Layer 2 of a small transformer language model trained on English Wikipedia (9 layers, counted from 0, width 128). Numbers have three digits each and are written without spaces.
Take only the direct path to the model's output, skipping the later layers: a vector added to the residual stream pushes a token's score in proportion to its dot product with that token's output vector.

Output vectors of the tokens that the questions are about. A number n stands for (n - 500) times 0.003.
" age": 297458642554453462590348519669527497521592628282627507440444643367687268507516446475599463611678460322611630720368372394622552384530478477559473701525339592539580246395448483454315634355449500712333480531476659664401393579434605658522460597461655501464380619318356766528210462547525571598766467290599743465487581403730364342462453471595489288701220358595403552458546377471421456631528
"ster": 700587582326524550280365542549576496500497417511514527466623498472539537675364714626319370381629500438564622633355490520719551740597324298503507673462554534513363377249372488537515290573397541575707666550300480777503345473374427599310578550406892559678567465575183342544589548428397663448457527354350821421417422571576444250558341636447720568395237298411520596569499527347486615513553
"eller": 317667362344356488710384488715506439450642577478807511470345550381299636576529707579380308344655431336522591420575640474478614408638266339385490667435359470492416507242412503541254313341306542495534715390488742613550403534396392724581498591510786364495563670417459556553638280572346485393855448450529679463581514532357670334506273326440723399596494564527406499684521837333715471541598
"ause": 460540557218503212603465453417695428468742593232410567562553608655571444545474418495400302561559508326534427402293479440603544716497576374426492656421394586323477506286360271266454299619409498630495491499832566607583536600252422748324339512553892520600529313505473561210240484519488734520863526622444646660623672413287576504504345481610678471541361547247771311576703408365520610804560
"ible": 571614421576366496458420633624397652418699429238509369409729511599505515496360372408614365402705537375419444581526774313626556386489659547561490602435426610767561410385565425696287345467367454475131563404698721455629329250311507509615201565437780437626519421735587467563535442699501628338623508659252453330603580612685657409326211511557726351596580603287504394336456419526651368594591
"play": 554558539339563470551191342722446523479720552627640434429648731419510455660488535516558335427652495499433592814345712150482432472504444448359475461521276565669441443508552487404354143472389318454626233455592490495585534605682290693529490556691718413556550488303390482211418415904474477624716442584495551360226484538566475459518321559396767491743335468480715436634590570516660430426350
"ét": 339516478519410364502401622343471299666580357330312579391569619388580608604428681600243264628568548340762626384630609455579500497576360413689467318468640506395645490173393482458146288424548345636711643388597485418423668684427393653294522633436827253588620493600417352515359647674400575388709482433538547549308832623427637525361446383483742502409468472493543447501669580579666534472509
"oming": 446626617234652350348363451604529375596609596240621574540736529292399181638524606676599285369756416480665315346459581453669456545604380389658482526412509453572633466228439408420085296436500663474581594406744429702284457584276451679420194449641837504484420522540527530430508476692640832411484425789349645435452572557454685650441238579497673464376577613540530326616489332572367520569561
"\";": 430860633299525168471346539558493368523620525559477545524751705471669558358563531635429269481562458542694369493394421544695482404600476545673490552316456455610395484594415565403407397521412310461261564506597724309595541392511561742413353627773615627485630562608304468416375509584161550470577549691385573269507646610588470431429332547483636396534454365624354360650571429553462194613407
" recent": 426611504395510290550506379416405522422781479201514464457567594526485653627462705477561455399763331491495408582388527442639580518463344282552473745682559415525600377526483395468212377443556581621410539410623649443430438455348377452415371451802646517547471433542437562409578325601569752635752401333521453533671636564414610501529500551576491446415477352474535347529670491429467569439500
"ertain": 408683435372500278502459500622451521554775409248603377381532475568440443705450627549533135359593361479583343590611664513378459548642433293665462749446290550559500247454411457540428263479651440442686453404605613574655533544263623410448503388512889587627480600428576382469613464721220627301855328497551517444567531364427475442526495574616485389768490539310630567508718582548400266516459
"\".": 640551868455507148592423436476352444454561671464261407332574668359708474427556533503434373551557423622700436303290457500609606478590298590567481555336388433567436492535514652518319403519380202324333647607435741464644524433412486546511516811540637711509456365599436706588381516633216484326620586647370437324573541582415605480516309740570442549679457386680496551394676474252550456704449
"fr": 564642535548430373665421498719498746649660274225600455598565511442377556315670497552572254479435561574648558681247543525683571529546293563592495346636272467494569575501464331446419282434488520609673628389387474501387379747421459680476310695513757568528714567444629355557516367564148696336669402512526463301411473631602527486346295471448656540614376261375425526628451361595501636266571
"ceded": 585472591434374267603480309609500420467707433605400618457374753482345275581592490447538199371824472406539635624268638375579621483373585210676491552511568528564614477525618775762253275346425485569497422470678605458475347655429515536393264576662832378493697620491350497301580387448300703494497476678594397402518642393618505418336461520610635463348539414307477259726638452577510648480488
"fielder": 380612623591536363663395562833454216412839442608659549380419732226727534540524421526647160352799557184329464801293463518723683498382304357639488635457385605443438410315341520408257381544265327630514679518741487474564313661484364525558461543712823327621672735456372747518688223577323493480580456489412684403490523609559358272410373307383586407788215443506531498529380427367766668728434
"ne": 619610538584350500570622536556409483444416487361402376623658378450697332512443586521580380178523650469649523494363549497433410624465479299458499568603657430417521600489406565651404428376518503478500730562398590494521370415507673532487460492375738449635608429449468443341549674718361478392693634428545682478404587562286530637318372500386707552321278504470658560681465428561436625356315
":": 367399450580501473481541341545477363698359485573336619615621663684514417451321399564484549471668362425545297642476525589486668454739586495515525659216482388375445638601571524349522439374445462480590625432490506424554428330694494545514554649712519499476586501623296475529391580648560481478464441618446337530458438435540402453520492487614567555504581623580418356441501395433432383338733
"formance": 431561620501651337548347343658227455379873436400597587435454677472406395749398644372569278419719592374560326657254607408434456568438487547661500486612486516737629449306450612473386251458457382564518435511572480504563379438525433467334298517600935497587487411284476351253476511368358819372709487718649677483602591608482524613438399433239806521623570570346400358453462773616679415487446
"est": 499489358360360522484446520396484322393510568481477285603626576561478350508484535749573386446446334558569614473593527551480502385483353415386500495621650454574445405018535488496354520431569490370371650379364451442658697697404403622427533551589743674550414489402462393469433312463484602674460654374370586557608397697750615311541393624626632558621379616401496360627750633541427503532644
" favor": 545675598170537480559162422378446490531640567326368442423467832399594581727450496580506498406643670445534572610405541374638543414455368371761480721542454549690592383285287578447385501585451487434554532462725680475572387655496392587357393479520755316496548576598423489331584440571528385673736502601392493372527486551433556278404276556487479414341470436490564499580576593433564466523447
"ment": 441418448504477494499537352479576531465429572681368383500736756284508457607413649554555430623654721288377407562147517583541482802433717424539509390548571282481472434400486439471416523319578429500446364500484571458570280485520267561481358770328930521739529467497425373279319493729525605515871759577447459498489609452640422592500560525189628365691291566235522618500538440553668338583315
"ership": 390470599735613426575288458770480711522511293584629562320560485289470343633487665737419405495764325469566797684424472405581431732504429415513480514554152619475548154217576591463476445487468410447302363405501761316569427639373501460379222487629982632486686542393624604443532461811550548151649507616405523422641446714547609465453539430365692381517161698236637570372434559364735252308462
"one": 386761396475403554539289684469464477312604608221627339553507468393613419596466677392491471619562458434612536450436671315578450449431552359475496431562377614393653320449648428542443563574557584456431444536535489575571635374445436595788530613470763334508457431598478322639518637532641501457560540643397591481389373452442505248471223346557615569553459517504517373673669365510695541627187

Output weights of attention head 4. The head adds the sum of these rows, row i times number i of z. A number n stands for (n - 500) times 0.0017.
o0: 582349388383582290403390461251604468439710576623471703604714537358520695451692586601515408586539553612589545613412480403420431377444460483712592661511551413484394522379310486398533594510593567283456530442613440538476483577405379438415402433453520496550520374634478400497296416460668715574429415302400293324638673520471654535441629489622415512371534749565456599694314443593647459509428
o1: 642619645465538362408414681601447471368455529464450557738416448590326469523377595575350608511529391583434495552467506433503435458258506586552700536490573348509468541551306753412675506497540447487471341480428376408584565492475500520436422572358722452434512604602544430432420351354450640426474623654356469614606568560671497657419389478539425434447457480462414447398627656649541525617329
o2: 504464517511518410676378461443445507332539547640519622641479663516560658426392511465536556660396476618754417462493264608600493528307461398609434522616614688612317379455351577652421469723410318336160537521237651714416500440549469525517549660445282399420716451604403605361423464514286448507556436481590184582531605570553711490363385600659360315485633584804338525518500584524554599470347
o3: 552313393673553546515334394423461398400614503523560556622373449372521380461486436710567551626490392464543592491671473368643478367493568525442538531520621578419438404509566532425508547398484507447704560408551471585475404569599511433377494740604552483601509636286592587652623469407577544554404612497468269317634603535509264546315445500668594569620589417373590420332517331419587485366276
o4: 535471621566434458445537479258536538461553523347554511510468550468639422405556490725439525473403466460440497403553430432596404551425542484465301360434536520475426708627413490396459722387483442621496713522465565489687461368315690392678440569286781549730539661376696243693340754510333457413491629336628637386549318582481484514443588500427449569429563374492570519634434376419519454521462
o5: 203512418508559028438409679586520375539424616401520224438632440470443423656522552538416504511471562698371659613551496482586411479455398426584590703562500625440357438511283433570468376589468655646504390414526622336279632554513705496188610504536481617545632570515627429322368300566813623665594376471540445540584456461447549630697500500558495366463261595765671115607546677381430412365570
o6: 527503602544585510700636489360686714590452524490458547538500678620463464685453411530618500506379523404564559556469513631381565578489421438658632731301310414343606388586517500488381675651593601580553218487694209162538452468520565322471513395531438526696339276592596478421347320286592595373497503411518610472704396437456454464315581625619383452349391477418552486524629528622325468531457
o7: 477467529481345537525273791301494510671486582503608556527506387511455469455321435532093639595340575605705587554412775548532526409451449490357352380567534493529467531611372530595578453536524535408485483363490424401433460482558652679563568535483628642743493483385506493452574680397559347430180427453301578507466669537494385593461628443522628630396510659393469566529557667438387428497404
o8: 648612432515553460424477672446531605472386657310416364531578302466515419491400487467766644443556628449388442548358503548378592611471554407488476516543418457557608439527491198616404544642468591536598569387383371603381806540625564470576470405604683503475370556640402650403377481484490522537679609306394582458517420673648625391600465351404466468519494448566541479448510575330302509506562
o9: 520479480550323652352555676462572360316441653406395496452503647407423629557555720597633447522639684395373401480368660553274435436478586290453616486522577445360503510657836462463441671418543327595474524681513406559573469567371476363594470576455657324349534644697529699557407534397454567440348706238351516415410617410463576584420387412526575538737679572433404456517592254427527523437451
o10: 488676603523480640411472446481462512386429580486466410497691569645373568337595540433564562505697439531574414414246677562472665635516461548546272619427342619411571586582394512638468765364635544593594533343575469581503402456520305410508596500379357484576450452343552599528483485399503357410589385369632637451366515325465432414517464529539504472382524629568489409632535557630435408592492
o11: 414552511299550568693404606639506436489560678732529715496489371468589599453555333317523492575512638472490603443291539583479562683704252360644303552370492640614507339619500433661447593405496350513456433380279343877526588514583516590559350318511323551201496450479585705561468275357299346591422474544561641276514340340676574338554441394507598681776489386394479547504520326401555680638606
o12: 666712454402475500677490504456663493582283456577308325600536422210652581543653435543523345688338764635329509457564572644518467598678431571732807448409485411698489438550561470487604434729343446170573309489565349466616367390488516714364428445534411492474599516610293464446382548248231595323346500648650573312632635432623607493381260647552433472442416549380517588391484586545526493588507
o13: 412453500390441497466409682475494455389605404362474511653377544384458517311603507614470504491546456340454670590571500500586533414604663671393510430536568340248510441386484625256518419241428674378336375577393604359672560525433606396667549820514849464485351534283605525562764708423668388531400647464569566390459545564435516600419466454631625515622654441449497447562546406432460478406455
o14: 710650553490568400370337674414447278395586373608594598684797351326507493568420425524325584474515656540692748366571446553440490468358504632700511403567528500648634458497543715416541402483504180361458458607466589555412330275465362581592375430532387407214645515576503604489534587503446518506567316665504425227477442440473487491605409541328651581696649562470471562374426574510604454500563
o15: 570608421377421580287608519454625395565586439595538593496444270527563669567612757662282452520673649569483405444493447392559422612443406373662290486562695330503379379445500226465454581690608628317402569559290568693270529373409460630500342390347739377617564522472754797654434627374492570520510367648392500470527332460644548513405551334328565400383485544678487703638535416403604320480435
o16: 524283361466602408555497570481451520368355415477512496659356712421446651631642617399574295306419422365583588434399530572414330320554680355476642476618458293387411577401642465580388432514831486537714608695517647527420555758610559611442436380709570434536630627401379452496280517476319412627467591470582445507494793734419635558510487331455562526446359358482477589524349347522555532469457
o17: 464522422460394377524593516582525654567592537528487355652274362709532781309267607677610423398512448443507613475646356597465562517500444400514607629579511552328412734500433145434490393662531411480573642362471535412451599585324513601448468504425416346504515348641452532577257385411669783225592510739328292691528420380554373422615424780445438555350685586695472449500789504407415549379537
o18: 575475444359466645494575470534557485438420488439516521460604483550491545419486433497398365492664578506353518470400410408438549605404329309803552598539513439559430734491541348519450514558576568566490457456551736616488558619528624554303548296410696398468588650588352572574515414423404293638541416616421696522535494285461497484617273507520199480696447565458520558376342528420592555545508
o19: 534592398474396599607500410567236515365566568561567560492530408691530269519430508698393778394602686529433623426310749566609523589380379638489506699402519561644594489631559457677445665675532196755296639624474449600357770415474503425360593423411638533327417542467351692544216324294543262542526466525287536247392369531452434517381586406536500351396680411244422417583623654617675493584493
o20: 372569229448429577545606494700608396383590609469654614413445359451448531611394577538301493486455486474442624463588454495452612586478513584602632431541543494350397359440503355599616522530515450500656470591439542344518452616730449576567346362627618433334639406374500672568679482488507424558552329567568556445522559506360531356424430637425399483475439619409581503553404539486521730402433
o21: 451623584433553430306429557433519573424480506524558380563497393466292382417644581221557573491369450705509335430376506540530447549447582434521225654628555371375730403386467599655372562487458490654445529672664420525462466544350473571556586487576545530493350575605430581608555576575511628512442561327458485461574432659607395561491509329526565774431381441543723674522453421398334391644392
o22: 464503514696517415519508619455483467653385574573410352385489500500422619419576615645570329542274489459561515577535578479451543493563512480452487474469210626422463495527503700485591390486438584515397425217442546575535249450546530665713439473526576466430674444464500460491519425431538427418506503593550341565562461645575549762626320469433652455482488490529564361568445564620417446471487
o23: 667304569310433419433668479647688488596797441680660518584322491470430450488477816306557180639436119382559493615508372442276429326496626468453579568543443564377535444606492387528713746421336321744461428595515485672480488511417531617492620433556294381463844415782271683471485748420375577420596374706574440578433413387562595524496463708374404544367643274402444406492410568448651575369579
o24: 462394604308592477444638474429612588475508444530592488525463361355473569462568565305642392474534464500584336490632514592312455434445653500497570377804432261252368552343581255475414681524605625641523720682459653572528503659391494558308459656301475571541660653524412500617432578563582360719503599258551638540520500447647581522466549586245352399456647293610333476555447376533301612522389
o25: 404525342654494490500589571687497527528356552546555638381337388626220536401347388404629523474930589648729363459464357408503653566467336528572511518571446668568469676457453645741354549430489632475596511591463533580372224574606379411569418430344589466496382518336480432657595215447582314635402429330428582453391678408326681457671372496415551474504493570494520493559481465552308582583601
o26: 449306478580425582512675500500475373599496692432575618398481536696637534388368534272340305500672500594418559402517446616287419474328600530545590411539594516500338454622614394374515395389632418687335473544475637459387556727393460638447532476640381493416601531500463444640459556766570503657440512263480475429435605410257513387458485668497722485514618723520344724374454384445546586431586
o27: 611260539534591663524639668573380476548544388673561532386491472620386477626442386485412344605604432627433572585535518443349494606447469544599476554436487345506356638485588302627366562337735520306579506594540485579449340686521424522298466370372508530482387549376488618520658557573507600680321342419679390448586595439580352572396506412582454406484374668436459575599476373430619556615486
o28: 475523761425565537663663491476486622633395466376440181477736267456478554693579441598497658619418430522508541464503520554505548493548628701466504428546389383544500449388404564556451428415435512475644338662566473379543352442442465363516650548532397476659375512544479494592586532380503468516459417546633540556476381483592396420425575506436410548697272303505588508525525448468543497516425
o29: 600533514553347522537458542458581494576285601333524260605462556425474547488686683506654490531445288636442451468589559486339560575531326539330583506654485497328518360632376485643435466518534516618635509494619509428515476578480453503497515535430304436427410302532391458619451518557396697588543505506519407593356494375676393373438565641570616380384383564513478509429838609450338576610565
o30: 294676491616472754492419373475492387464548494492377584598483484299578590390616592611374533555551573383536447454506523616403541558357571455532719399284467601419509614534477542399603427414491403503611572591517619541753429390328551634435433569470425554676459444483691513574442557497307527393497476455420581599430574482355417479494425554536633655522201394558375606456580527431720399440492
o31: 553406728496402587335436319487576413656687621554449597370612552535458429486698400465464472563754527493490479448500532781424454433315626543468384659265772648573543453682441701568291649396567277545433376469535643590496712523343323525398240371537639307525360540407567600639639471550286478477535652535511466407527425390630507424577503577490443293481592348583571700355562180430482358684451

Each question shows a token from some text and the vector z that the head gathered there. A number n stands for (n - 500) times 0.0051.

" rep": 603515515517373607554605424386675413506443447465494348569483500631446319363495439488560610636527
Pushed up most: " favor"

"utes": 553572450592546360540397548329472513587587697443516508510667589509370281471497353364350512464716
Which of these tokens does it push down most? ":"

" were": 399451445641490531416520566617581497428480549519455446592518422394515345430547499433494567578355
Which two tokens does it push up most, strongest first? "one", "eller"

"^{": 547556484559557402387507503457387394516539579389468338392552543498408488470530479464486506434494
Pushed up most: "formance"

"ot": 499565512469458467413455599495498510555396512486508431564491529527465516525561527512497412639419
Which two tokens does it push up most, strongest first? "fielder", "ster"

" was": 569387186561392427640468528368446619597338634472681222473536443722470279600549440496413675613593
Pushed up most: "oming"

" on": 595516471413351470467572548476487445544499423333687404544336490519551350480465456462477684583524
Which of these tokens does it push down most? "ible"

"o": 588482347676583372509481376266588602591450549519531301550618657663421345574490518410553506662516
Which two tokens does it push up most, strongest first? "fielder", "ster"

" Mach": 444536549518354466389519611520418497588457509530547583675458432501427453463438412451586453583393
Pushed up most: "ster"

" the": 399503445497427470510430526504502560538519549415443437523481559448497480446520519499479552509481
Which of these tokens does it push down most? "ét"

" play": 511474467546536602525544517373493528583524531542449409561521595517411377457506449456512650503503
Pushed up most: " favor"

"ide": 502556383654589498537587497373392400514451538603577288572579579452443411449561626364491550653533
Which two tokens does it push up most, strongest first? "ership", "ét"

" issue": 579472501464444489454529412413479491514552551399578398485439497574488452501438606425454522499534
Which of these tokens does it push down most? "ster"

"ang": 596532397508656418514515538476551401437444580522493456618576653478480294457451593460454474586578
Which two tokens does it push up most, strongest first? "ment", "ne"

"66": 502589429454552473397567577561517396515437488513459427472469460444467498547530462613521522487482
Which three tokens does it push up most, strongest first? "ment", "ne", "ster"

"od": 449546380465361431342339493420554347561511649389568662586759147437521669697344524308509475604468
Pushed up most: "\";"

" who": 413471466466547519472516512466602462527506510471470424565531486491528388453528478382498563609449
Pushed up most: "ne"

",": 342414431652514484419526578681579520407519554556483504571495432398541336386594508413452607566314
Pushed up most: "one"

"ov": 315510545480400438452400505487491615597429564460369497570541536463534519397473571580523391540521
Pushed up most: "fielder"

".": 567474424511480496549435477405498498510624512441398428497509522306478434447567481458520691556482
Which of these tokens does it push down most? "ne"

"'s": 541599589537483649680624385439572415560363446656511375548453532547430469390502404559413580581547
Pushed up most: " favor"

"bit": 473415530675568491538500545447439578579595555451483431443484359531447251541496524421610521494485
Which three tokens does it push up most, strongest first? "\".", "est", " age"

" contin": 491511403607436543418432538325469433553526512535500442514490441445480393451481483435507464575522
Pushed up most: "ership"

"5": 516521564501506474369559482522376394368476505358465379490497458472431546584579635539430498369495
Pushed up most: "ceded"

" At": 458450376554404496497419527494471514536598539370484486538495565364549542453524473514438651587484
Pushed up most: "play"

"\n": 464487491601303531631448449546440417417491416435398572596506529300442491462531467596500616507451
Which two tokens does it push up most, strongest first? ":", " recent"

"\",": 442596558522466517521539555458494434518513484531449605592519519534590383448492571503497507560372
Pushed up most: "est"

" and": 537488466519549522497525528579429518552551456503450481381457436439472474545550524463564533470498
Which three tokens does it push up most, strongest first? "est", "ment", "one"

"ST": 404539494534386493521476537568450471559488510536437524451412526368556499444493545489485458521487
Pushed up most: ":"

"rying": 551562429559579371362524505493460369527475428522502235543588373526444414498496550559615577616455
Pushed up most: "ment"

"b": 477487521559601526365513635585354623378594484436420418458480286514426435639555574504573412380502
Which two tokens does it push up most, strongest first? " age", "est"

" square": 618610525692482336343393445616463520245471546408477477503819510564514645528592646523368566329674
Pushed up most: "ceded"

"’": 469517425447420482400438455485514482561554576434495565519588357459459538548500467432488551543431
Which of these tokens does it push down most? "ership"

"min": 550578453598558355547400548315475506609586713440524506498671591509362270474488355359348505467718
Which of these tokens does it push down most? ":"

" music": 524609480467509609490588497318653439592471554439429429656533556478471422462619500468524493618511
Pushed up most: " favor"

"el": 667627491499431366425448370454449646507447647429553605545583562396664435544302547336383450654388
Pushed up most: "\";"

" like": 465559482519584533470460577525473414537481419584464539444368569561472451579561474453429589540437
Pushed up most: "ne"

" during": 428552531573379494528428564467513498533458499554497439500428577414532431423517475467466512552506
Which of these tokens does it push down most? "ne"

"ation": 618491498452361524467581424373666407455482408401427344591525449644478284388507447480608586594484
Which two tokens does it push up most, strongest first? " favor", "play"

"2": 579619366583612173240392504361515442465518677440430397310708585621364402241515437303524631479663
Pushed up most: "ible"